Layer 21 of a small transformer language model trained on English Wikipedia (26 layers, counted from 0, width 128).
A neuron's activation on a vector x is SiLU(gate . x) times (in . x), where the dot is the dot product.

Input weights of the MLP neurons that the questions are about. A number n stands for n times 0.0014.
n34 gate: -160 144 -158 -124 42 27 -63 218 44 104 148 41 -13 42 42 -305 40 107 -14 -192 -211 -54 -51 82 -88 -31 -54 124 -32 91 -36 -237 -179 332 -5 -22 -83 156 -192 -136 -33 235 76 216 -90 225 63 153 -49 4 171 -211 217 115 -134 4 -85 -142 -45 -110 5 63 45 -273 -90 -81 -148 -23 98 -103 206 -223 -4 18 -240 32 -74 -13 27 -41 109 -233 -68 72 -303 -44 -260 13 -68 -14 -162 -23 63 -63 -41 228 -100 89 -492 -90 -159 -108 41 251 -84 107 67 89 433 261 172 -244 -145 -40 -232 -40 422 -139 -5 -81 71 -121 -131 -53 133 -280 -53 122
n44 gate: -112 32 37 411 212 32 123 113 -303 -248 -23 -14 -32 89 0 283 100 0 9 0 137 -5 -5 -153 94 145 46 63 144 444 -73 227 -9 -61 -390 206 31 -286 -168 175 271 -9 -14 -9 237 -115 323 78 59 68 49 -326 -41 33 164 -135 87 -93 -69 -89 -75 0 119 178 -27 -5 23 -265 -167 57 50 45 163 14 -208 -388 -274 168 -123 83 -5 201 -32 -5 0 -254 -93 -201 18 -227 -110 184 18 -9 202 97 -79 -181 -168 18 -67 -192 -156 128 -59 14 82 -245 52 174 -225 80 100 -14 -214 -59 -144 -37 97 155 114 9 -231 -222 81 -84 9 5
n51 gate: 76 -79 -31 -166 127 -79 101 165 -152 18 -13 -102 117 207 -41 -22 48 -175 121 -187 -175 -135 -5 235 -45 299 305 -152 152 49 -96 -213 -68 67 102 70 -124 122 52 -44 102 81 143 -132 -249 -136 22 48 117 -43 86 -98 9 -27 -193 35 157 -36 89 -228 258 -35 -74 380 -96 -198 92 27 92 278 -201 -104 -265 -62 122 22 172 -70 -205 40 -182 57 -48 -131 125 -65 -191 -167 164 31 92 88 18 13 -150 -13 -173 -300 144 -211 -301 -83 -115 -18 143 156 -4 313 4 -22 -296 -77 -127 -214 201 -203 104 -215 -27 105 -118 -253 128 -52 9 -121 -70 -279
n56 gate: 14 -189 95 -453 -60 148 -9 -49 -129 113 193 -55 -22 -212 89 9 280 286 -27 -128 -166 -143 -102 123 -157 71 253 -31 27 36 272 82 118 -87 -46 -63 44 43 -45 181 19 133 -18 63 -152 306 -357 -148 98 71 167 -27 54 -50 129 283 -210 151 -422 -101 116 -18 -94 -174 63 175 -80 -137 -61 0 71 240 -258 9 -93 -152 -278 53 -67 -275 27 269 171 -22 -119 164 -77 108 108 -36 94 140 72 81 126 -55 -195 36 -41 22 238 76 -135 4 -133 80 -72 254 9 49 -99 30 -37 -228 -112 141 111 180 0 224 143 143 -77 209 -306 -142 4 -41
n100 gate: 94 137 -128 -153 0 -162 118 74 169 -13 229 116 -26 -149 -133 459 -52 66 -49 446 92 -52 231 182 14 -9 13 -100 -49 240 -170 -138 34 -158 281 -44 -137 -203 79 120 19 104 178 -199 -44 229 35 31 -26 -195 -60 -108 62 -184 -9 30 -105 139 129 -99 -122 -84 83 9 167 53 -140 27 385 64 -22 48 35 102 -261 -58 113 -122 219 -124 -98 149 146 -79 -26 100 -120 110 -186 -223 -53 -97 242 -150 18 134 44 -270 -148 -172 -259 -118 88 -171 -61 56 -22 -44 401 110 -97 -222 -196 31 26 -126 -148 -48 -134 -219 170 -4 18 26 -87 166 48 155
n125 gate: 44 -4 66 94 -131 91 35 69 104 -105 83 89 -78 -63 -23 -27 56 -109 9 -40 -170 -161 176 119 -54 -26 229 138 133 362 -156 -75 136 -76 -89 244 132 -118 22 -291 0 -255 -95 101 -401 153 100 109 52 43 -341 -40 88 -22 -184 155 57 -45 -168 -111 -77 -132 -9 -213 153 35 -213 213 -41 182 52 39 229 88 -229 -139 167 -100 70 197 -115 262 197 -30 -38 -186 244 -4 -84 -204 140 -175 -131 -44 136 355 -80 69 27 109 -210 -140 -127 0 112 108 -70 -108 -170 -70 -185 -140 59 -122 148 -185 -99 -214 -9 -357 78 -4 -44 -61 -91 201 -212 -146
n188 gate: 208 -75 -177 94 86 -42 54 -16 78 -29 -8 386 169 43 -183 55 -70 -216 17 -17 246 -129 -39 182 -43 50 -50 -111 -225 -84 83 -182 16 -73 -81 -54 236 157 -100 -173 71 -115 -33 -105 -42 4 83 192 -124 -124 163 -115 -151 -94 38 -33 133 68 -194 -60 198 -172 -246 -283 -138 105 -75 -76 -331 135 62 -33 -87 176 41 94 -17 -99 -295 134 -135 46 147 -166 78 -120 93 -246 55 123 92 -84 -71 -88 -50 -233 236 8 371 50 98 62 101 -75 86 -12 -46 -141 -128 130 -21 -101 121 307 100 103 260 -167 -80 12 -54 -116 -101 -169 49 137 128 295
n34 in: 29 -86 -96 83 -128 148 91 -142 -76 -120 -282 92 19 -221 214 -24 114 86 83 -141 176 -28 -444 -121 177 113 39 -61 -78 -415 33 111 130 -147 -39 -5 -242 -340 -300 -217 -106 318 -90 38 176 0 -114 110 80 175 -121 112 10 -39 98 57 10 185 -63 -112 -84 183 19 -147 62 -62 -90 -24 354 30 -133 156 95 -67 -161 127 350 -5 -190 -254 256 -52 -58 -71 -9 57 388 153 -106 58 -158 72 -124 -158 -293 -228 -19 128 -332 -62 244 91 5 -286 -28 -42 -134 -232 -137 10 298 -42 64 -38 -133 104 245 -14 -19 214 -19 67 159 142 -377 49 109 29
n44 in: 152 240 -171 158 -236 94 -154 -138 285 -306 30 10 25 -123 5 -192 -109 15 -285 81 15 238 46 20 87 39 -241 207 -25 489 54 15 -141 133 288 55 194 163 64 75 127 143 64 85 -154 329 -79 -224 118 -49 -54 117 -5 168 -250 59 -40 223 121 112 195 20 144 50 60 -40 55 -314 187 -290 -223 -59 -109 -40 -69 158 144 158 -228 20 282 70 -200 75 73 -261 -293 219 -50 -187 269 115 -358 120 -180 -40 71 133 20 -250 -112 -114 165 -104 -59 187 -244 -79 31 244 -60 -222 72 -45 69 334 -226 -5 253 -15 -74 60 201 187 -25 -51 -44 -357
n51 in: -64 -19 -201 312 45 261 247 72 254 317 185 25 260 -235 -81 -34 140 -121 -233 -74 -10 -39 -155 -128 150 -10 -73 -34 84 187 87 49 -28 40 -25 -29 -19 224 -68 29 72 35 -428 195 -271 58 -164 170 -313 -67 -109 -54 29 -129 -184 201 -87 -198 5 -40 150 147 247 271 68 -141 -44 64 -162 177 0 96 188 -395 19 -169 -371 0 111 5 -83 281 117 -87 -52 -226 375 82 215 108 -53 -88 -116 112 34 350 -64 91 184 34 62 -247 24 78 -163 -350 -136 111 179 34 83 -170 -20 -77 -39 177 125 -141 44 -48 -63 -382 73 43 -96 -238 183 10
n56 in: 171 237 -188 -135 145 82 -5 -112 -189 128 -9 -139 27 79 -123 -111 0 -145 -107 208 318 -194 -52 249 238 -248 18 -207 -153 -46 -9 23 22 -117 134 150 258 -136 77 142 -178 -56 -72 64 -104 137 45 -109 -36 0 -67 93 -110 88 163 -162 5 246 -23 283 0 -105 23 -91 59 237 276 259 323 -52 -91 113 -108 -91 -122 -14 300 -253 27 -128 335 14 50 -9 -13 -122 -231 -136 179 184 177 -55 27 73 -9 129 74 -126 -126 87 116 118 -128 -127 40 76 -118 -45 -345 269 -178 -49 -151 167 -9 -435 144 -205 -217 195 -145 -63 32 243 49 -149 -45 156
n100 in: 95 -104 -184 181 132 0 34 19 146 189 -119 -30 -39 350 67 140 103 -138 0 35 -59 -108 46 95 66 -312 353 -98 141 5 83 100 -178 15 -50 113 472 -9 54 60 152 25 -176 -84 98 -282 -88 207 -127 -253 308 20 -203 -96 313 209 -20 121 80 -111 -92 94 49 44 128 74 236 266 -144 -72 211 -68 108 60 83 -454 -265 -142 0 -25 -85 34 -59 148 48 176 -20 -133 383 -375 74 -54 39 44 -5 -145 -55 -161 161 20 -53 182 109 20 -204 -214 -468 181 -258 -15 367 -215 31 -226 240 -73 -49 -109 130 34 314 39 -30 -107 10 -111 10 100
n125 in: 170 102 149 71 181 194 120 114 69 -200 245 -47 37 143 -43 -28 -280 -198 -5 -160 -14 -87 48 -66 -95 -50 -79 279 -19 -210 -138 28 144 -157 -202 111 27 9 110 355 -152 0 -96 227 18 -46 -267 180 220 -78 -149 14 121 118 232 137 -106 -75 168 -132 -76 98 -78 51 -60 176 304 160 280 188 101 -399 46 -42 353 256 -262 138 37 111 -93 65 -130 -148 -145 -27 -61 -65 210 -61 360 144 115 -232 -167 301 145 197 156 139 -54 -65 149 -9 -119 -64 74 55 0 255 391 -13 14 83 23 301 0 125 -28 -74 -138 -5 103 -27 -96 47 23 -182
n188 in: 173 -18 315 -155 -51 49 -129 71 88 144 -67 -304 84 -18 103 127 -160 183 -18 -127 31 89 258 -140 -78 53 -63 -40 77 -140 58 27 226 -46 91 -125 -157 90 -236 63 43 69 -190 67 205 -278 22 -219 -155 -18 -306 27 -72 -114 257 119 76 -132 36 -82 235 153 67 267 188 -126 -85 -105 70 -37 107 66 53 -189 106 23 78 151 -58 193 -41 272 283 -129 -293 -13 -59 -89 144 276 -116 9 71 -40 -220 -200 -271 -208 -78 -31 -53 -107 18 -348 185 115 -263 435 229 228 58 39 -51 -58 -156 66 -40 -76 -45 89 -13 147 -18 -133 -18 142 111 172

Each question shows a token from some text and the vector x that enters the MLP there. A number n stands for n times 0.011.

"s": 94 -131 -5 -15 41 -92 -60 -113 46 47 -125 101 159 24 -108 -30 26 -33 78 177 -1 -109 122 -26 117 -9 133 52 82 -106 29 -6 2 59 9 210 -59 16 -46 112 123 -14 -77 -20 -110 154 -126 53 4 27 17 -74 -90 -52 28 -72 23 -29 237 91 -157 74 145 -160 27 57 153 -168 -141 -4 81 50 84 -38 -22 -27 1 -18 -37 -126 -87 177 13 3 194 145 -84 -84 -143 -118 8 60 -6 69 60 9 -97 69 219 -172 -104 31 15 -60 14 -184 50 77 -149 -151 -74 -58 15 -80 -9 -257 100 -13 108 30 125 38 258 89 60 -200 -4 -191
Which of these neurons fires most? n51

"en": 2 -6 -19 -38 166 14 43 -92 -46 76 12 -37 -152 -6 -120 69 -127 55 -60 -116 22 -41 95 70 -57 -140 78 102 -42 64 -147 -120 20 19 94 -42 -47 56 -6 -48 57 -32 33 -135 130 46 -63 25 -82 -5 67 171 -45 170 -2 65 8 -115 349 133 38 65 -116 -7 -69 -24 33 48 -169 -186 -90 92 -102 4 41 84 84 68 36 -20 95 -52 -69 7 -174 48 -131 36 25 -42 -245 -156 -95 91 -6 70 62 68 172 -18 25 -90 -57 -195 80 28 31 36 19 139 74 -153 78 -6 61 -14 -123 -22 -16 -99 -222 -55 26 97 17 24 -12 118
Which two neurons fire most, strongest first? n188, n51

"us": -163 -67 -7 114 202 136 181 -133 42 15 13 -122 -7 -19 -77 -127 -197 51 51 -120 80 19 204 -20 11 -126 -39 227 -57 86 -138 -106 177 15 135 139 -114 38 -89 -86 145 31 55 -150 271 41 -53 -43 78 -2 -22 91 -112 101 19 18 97 -93 247 72 12 64 21 -13 -25 62 166 36 -79 -189 -116 111 -45 -48 31 9 136 103 46 -16 2 104 -74 -18 -164 50 -118 7 -54 -104 -98 -148 114 117 33 -102 67 29 79 -36 47 29 12 -125 -81 -55 -130 170 -21 44 194 -52 70 -101 143 75 14 33 42 64 -63 -26 -60 101 19 -14 -66 24
Which neuron fires most, and how strongly? n51, at about 0.28

"/": -247 0 -166 -26 39 -34 -174 -15 -121 -15 29 133 37 126 -101 -326 92 113 -30 -77 -82 147 4 16 17 -109 136 82 -24 87 -46 32 -42 -134 76 33 -43 -61 66 102 230 92 -131 -19 115 192 6 -107 -50 -180 92 -254 108 83 92 361 -103 119 -15 292 -140 26 -45 4 -34 -63 -112 -78 -16 -175 161 -117 -109 41 -121 -14 47 228 128 75 145 106 24 14 43 -20 -186 -14 -103 -114 27 -57 -66 56 156 26 14 45 141 12 34 -114 -204 87 28 -3 105 -4 76 24 -64 59 42 -191 64 9 -36 63 24 122 -87 -62 65 -34 -122 -67 -29 17
Which of these neurons fires most? n44

" U": -233 63 -157 60 39 -143 -105 -74 16 1 -85 3 -57 19 -27 -4 -88 -14 35 172 25 -44 31 47 74 -231 -78 224 -61 1 -20 108 103 37 186 169 -38 -9 -15 12 114 53 -52 -86 99 -38 -69 179 105 -29 -120 -37 83 152 126 81 -36 98 184 22 -133 43 38 51 -14 3 -2 -49 -66 -282 140 88 -128 -9 -93 -170 -342 -70 -171 133 73 196 34 55 32 -16 -114 -42 -74 22 115 -169 -69 73 38 26 -44 10 59 -62 12 -45 -16 19 -52 -48 -23 19 -239 -200 126 -15 33 198 16 -97 135 208 43 6 -34 75 115 26 -24 29 85 -34
Which of these neurons fires most? n44

"ner": -51 -98 1 -18 106 -4 -59 -145 123 60 -19 -91 -192 79 -288 39 8 46 -78 2 4 -120 138 -26 -64 -91 159 71 63 67 -88 -80 40 84 45 118 21 -110 69 -81 6 -51 129 -10 144 -51 -38 -60 -50 54 -76 -99 0 88 73 126 8 16 299 248 -73 -44 -51 166 -142 87 -3 -114 -140 -156 -110 87 -71 21 -12 98 86 59 3 35 94 -4 -16 -34 -78 -10 -36 137 0 -73 -221 -144 27 75 8 102 85 203 90 24 38 -103 57 -104 50 -100 13 153 16 33 -40 -15 -42 77 83 77 -5 56 36 79 -140 -54 -21 164 -181 -112 -93 72
Which of these neurons fires most? n34

" (": -97 -54 -282 51 95 9 41 -183 93 -44 -38 -63 -100 143 -53 -113 110 182 19 109 12 29 -58 -49 42 -97 108 43 -78 13 4 -3 88 1 -60 22 -66 -56 -25 -136 170 -12 -43 -74 11 14 -147 151 191 -14 -25 -94 63 36 152 -45 78 -57 210 283 -125 19 184 135 14 -121 -66 64 2 -231 -115 171 -12 -8 64 88 -164 -9 -97 90 -35 184 18 -2 -190 -26 36 81 -159 -69 -101 -199 27 44 83 -11 54 135 99 31 141 191 -3 -140 -38 -19 -26 72 -94 83 189 -40 174 -37 17 -41 -111 62 -3 32 -27 -59 10 17 -113 -15 -19 36
Which of these neurons fires most? n188

"i": -78 -26 10 -17 76 85 -91 -115 20 -82 1 -17 18 -27 -179 6 -64 -41 117 -64 -6 46 143 40 -11 -27 -49 225 -2 -2 -36 -54 52 11 129 75 -122 -22 -101 -51 39 -28 -189 -78 -10 0 -127 -40 91 -82 -88 94 -45 101 80 82 -99 20 354 228 -99 3 94 53 50 24 6 117 26 -218 41 57 -17 94 119 47 91 83 -127 21 10 178 72 -38 -74 -169 -27 23 -51 104 -189 26 73 135 -29 53 16 50 -26 43 34 4 7 -222 77 -72 -34 36 -46 59 2 -46 93 -41 64 138 66 210 -4 26 -24 103 -32 154 37 -105 41 -145
Which of these neurons fires most? n100

" re": 73 -91 -147 5 -67 -95 53 -88 -33 166 -132 4 -14 78 -115 -21 -29 -105 12 260 29 -260 57 100 -31 -4 243 -148 14 -86 -67 -203 94 -73 31 95 -111 -35 27 -120 43 -24 21 -96 147 29 -189 28 16 -45 30 -72 116 114 -175 -17 -84 -97 99 -87 -118 -138 180 -21 4 -3 22 -41 -8 -217 7 32 -70 -154 -63 63 -117 -42 -129 20 -83 30 -136 -23 -59 -130 -33 165 -92 17 -12 -81 -81 18 55 1 159 46 -75 -6 125 -14 16 -89 122 -29 1 -91 -174 106 285 -21 87 -14 -48 -120 84 -61 171 -7 126 -98 200 29 9 -75 12 212
Which of these neurons fires most? n100

",": 31 59 24 35 60 -3 -68 11 26 175 -76 -42 55 24 -71 -202 49 100 72 146 -9 45 -110 -128 5 112 148 41 -6 -152 -16 -71 -67 -37 -51 96 -53 58 -180 99 219 -85 -70 78 0 -121 -79 -165 135 131 -34 -52 -33 -21 101 54 43 -114 46 75 -82 93 -38 37 -160 59 -84 -5 73 -135 -204 -5 -29 16 91 -13 -104 -7 -111 -92 -136 31 114 -68 -91 26 61 3 -21 14 -110 -76 21 52 -24 -76 398 -57 150 104 62 -39 69 -55 -135 -23 187 -59 -122 -50 113 -18 -181 123 236 -7 -22 54 219 27 80 -70 -14 109 91 35 -47 18
Which neuron fires most, and how strongly? n44, at about 0.72

" L": -227 -64 -49 15 23 -126 -35 -114 106 11 18 -174 124 109 -10 -102 10 68 102 227 54 -16 -11 -185 -8 -156 65 137 -46 118 -26 -44 7 -57 -31 140 4 13 7 -24 225 56 6 -44 9 -14 116 45 -10 -34 -45 8 119 -8 -19 247 -170 45 200 -130 -145 -32 116 92 -42 84 -135 4 -42 -234 91 4 -52 -3 -42 -11 -45 -148 48 117 34 99 104 23 -29 63 -77 -40 -12 112 -93 -8 -47 -77 45 -8 36 37 267 66 -20 -155 -77 -196 -177 44 115 -44 -120 -2 186 33 92 63 210 82 -23 -25 -34 77 -117 -147 195 111 -69 -66 34 -154
Which neuron fires most, and how strongly? n125, at about 1.3

" Sha": -51 -29 -133 42 -62 -172 31 -84 -69 66 -90 12 -11 62 -146 15 -2 115 -31 144 -15 146 102 36 -11 -187 10 66 114 1 -65 54 32 -175 89 -18 139 -18 43 70 -88 205 -41 -187 -36 -58 -5 -59 45 -96 -17 -180 -23 55 19 -15 -116 -7 257 -123 -23 13 -35 8 -108 11 -78 74 128 -239 125 -59 -54 -15 19 -29 -203 -23 139 113 -82 95 -110 -16 -140 -99 -18 -115 -222 -56 -17 -73 2 50 3 -44 -149 -50 -123 -102 22 3 44 -117 -16 176 -190 46 -159 -95 28 81 79 31 -45 -96 -7 171 112 256 -85 113 93 116 -64 -34 -58 60
Which neuron fires most, and how strongly? n100, at about 16

" T": -346 -69 -102 -34 75 -119 -174 -170 -73 7 10 -146 65 -39 9 -170 156 -45 1 210 35 91 32 -27 42 -61 -87 85 -37 41 -3 29 -29 -37 45 122 -47 88 114 65 -44 22 -68 -58 92 32 32 18 -100 35 77 -79 222 180 17 166 -212 -27 293 103 -34 -25 102 -57 47 23 -7 109 30 -281 -51 98 -147 -2 40 -28 -94 -75 -172 84 -20 171 111 -30 -16 -77 35 -55 -121 51 -92 -72 -11 76 161 -21 -78 23 58 78 -52 -29 -54 -111 -45 46 -3 37 -127 67 132 79 136 -79 4 -3 5 13 43 101 9 27 20 30 41 45 -63 77
Which neuron fires most, and how strongly? n56, at about 1.5

"se": -53 -78 -11 -48 102 82 -17 -48 -135 39 -142 -110 32 -29 -191 -87 20 63 65 -76 -44 172 172 -17 77 -79 241 143 -76 17 -77 -195 18 -41 119 10 34 4 -28 2 -51 66 -93 -62 -90 -78 -77 -83 141 44 -84 95 -25 69 6 -63 -63 -7 393 177 10 -4 -146 -16 102 42 -64 45 -117 -148 -41 24 -50 165 -36 -62 86 47 -13 10 7 63 -25 -91 -53 22 -85 -71 25 84 -139 -75 9 2 32 -28 -37 45 6 63 94 29 -48 -148 61 -52 -38 76 -118 14 -72 122 -10 -23 -40 126 -43 129 16 133 -57 85 -16 68 42 12 -12 -99
Which of these neurons fires most? n56

"-": -51 -45 -36 -21 58 -61 -123 -194 40 -24 -90 -98 -13 -35 -168 -197 61 73 -95 117 49 65 -145 -42 -85 -25 43 103 63 -135 -65 -29 -102 -80 -8 22 -135 -13 -32 19 218 -182 -72 36 -68 -131 29 -92 -98 -20 -85 -132 -22 23 -95 -61 -47 34 236 71 -61 56 102 111 94 -87 -88 -48 -3 -131 -123 78 -35 47 -71 96 -91 -72 -127 103 -51 136 22 -20 -14 66 -34 12 -209 -37 -133 -122 113 0 130 -95 93 -42 18 143 188 89 -91 -119 -57 -89 -34 74 -159 -12 180 19 316 25 70 -56 -79 51 27 19 -131 32 46 211 58 -56 -91 31
Which neuron fires most, and how strongly? n125, at about 0.78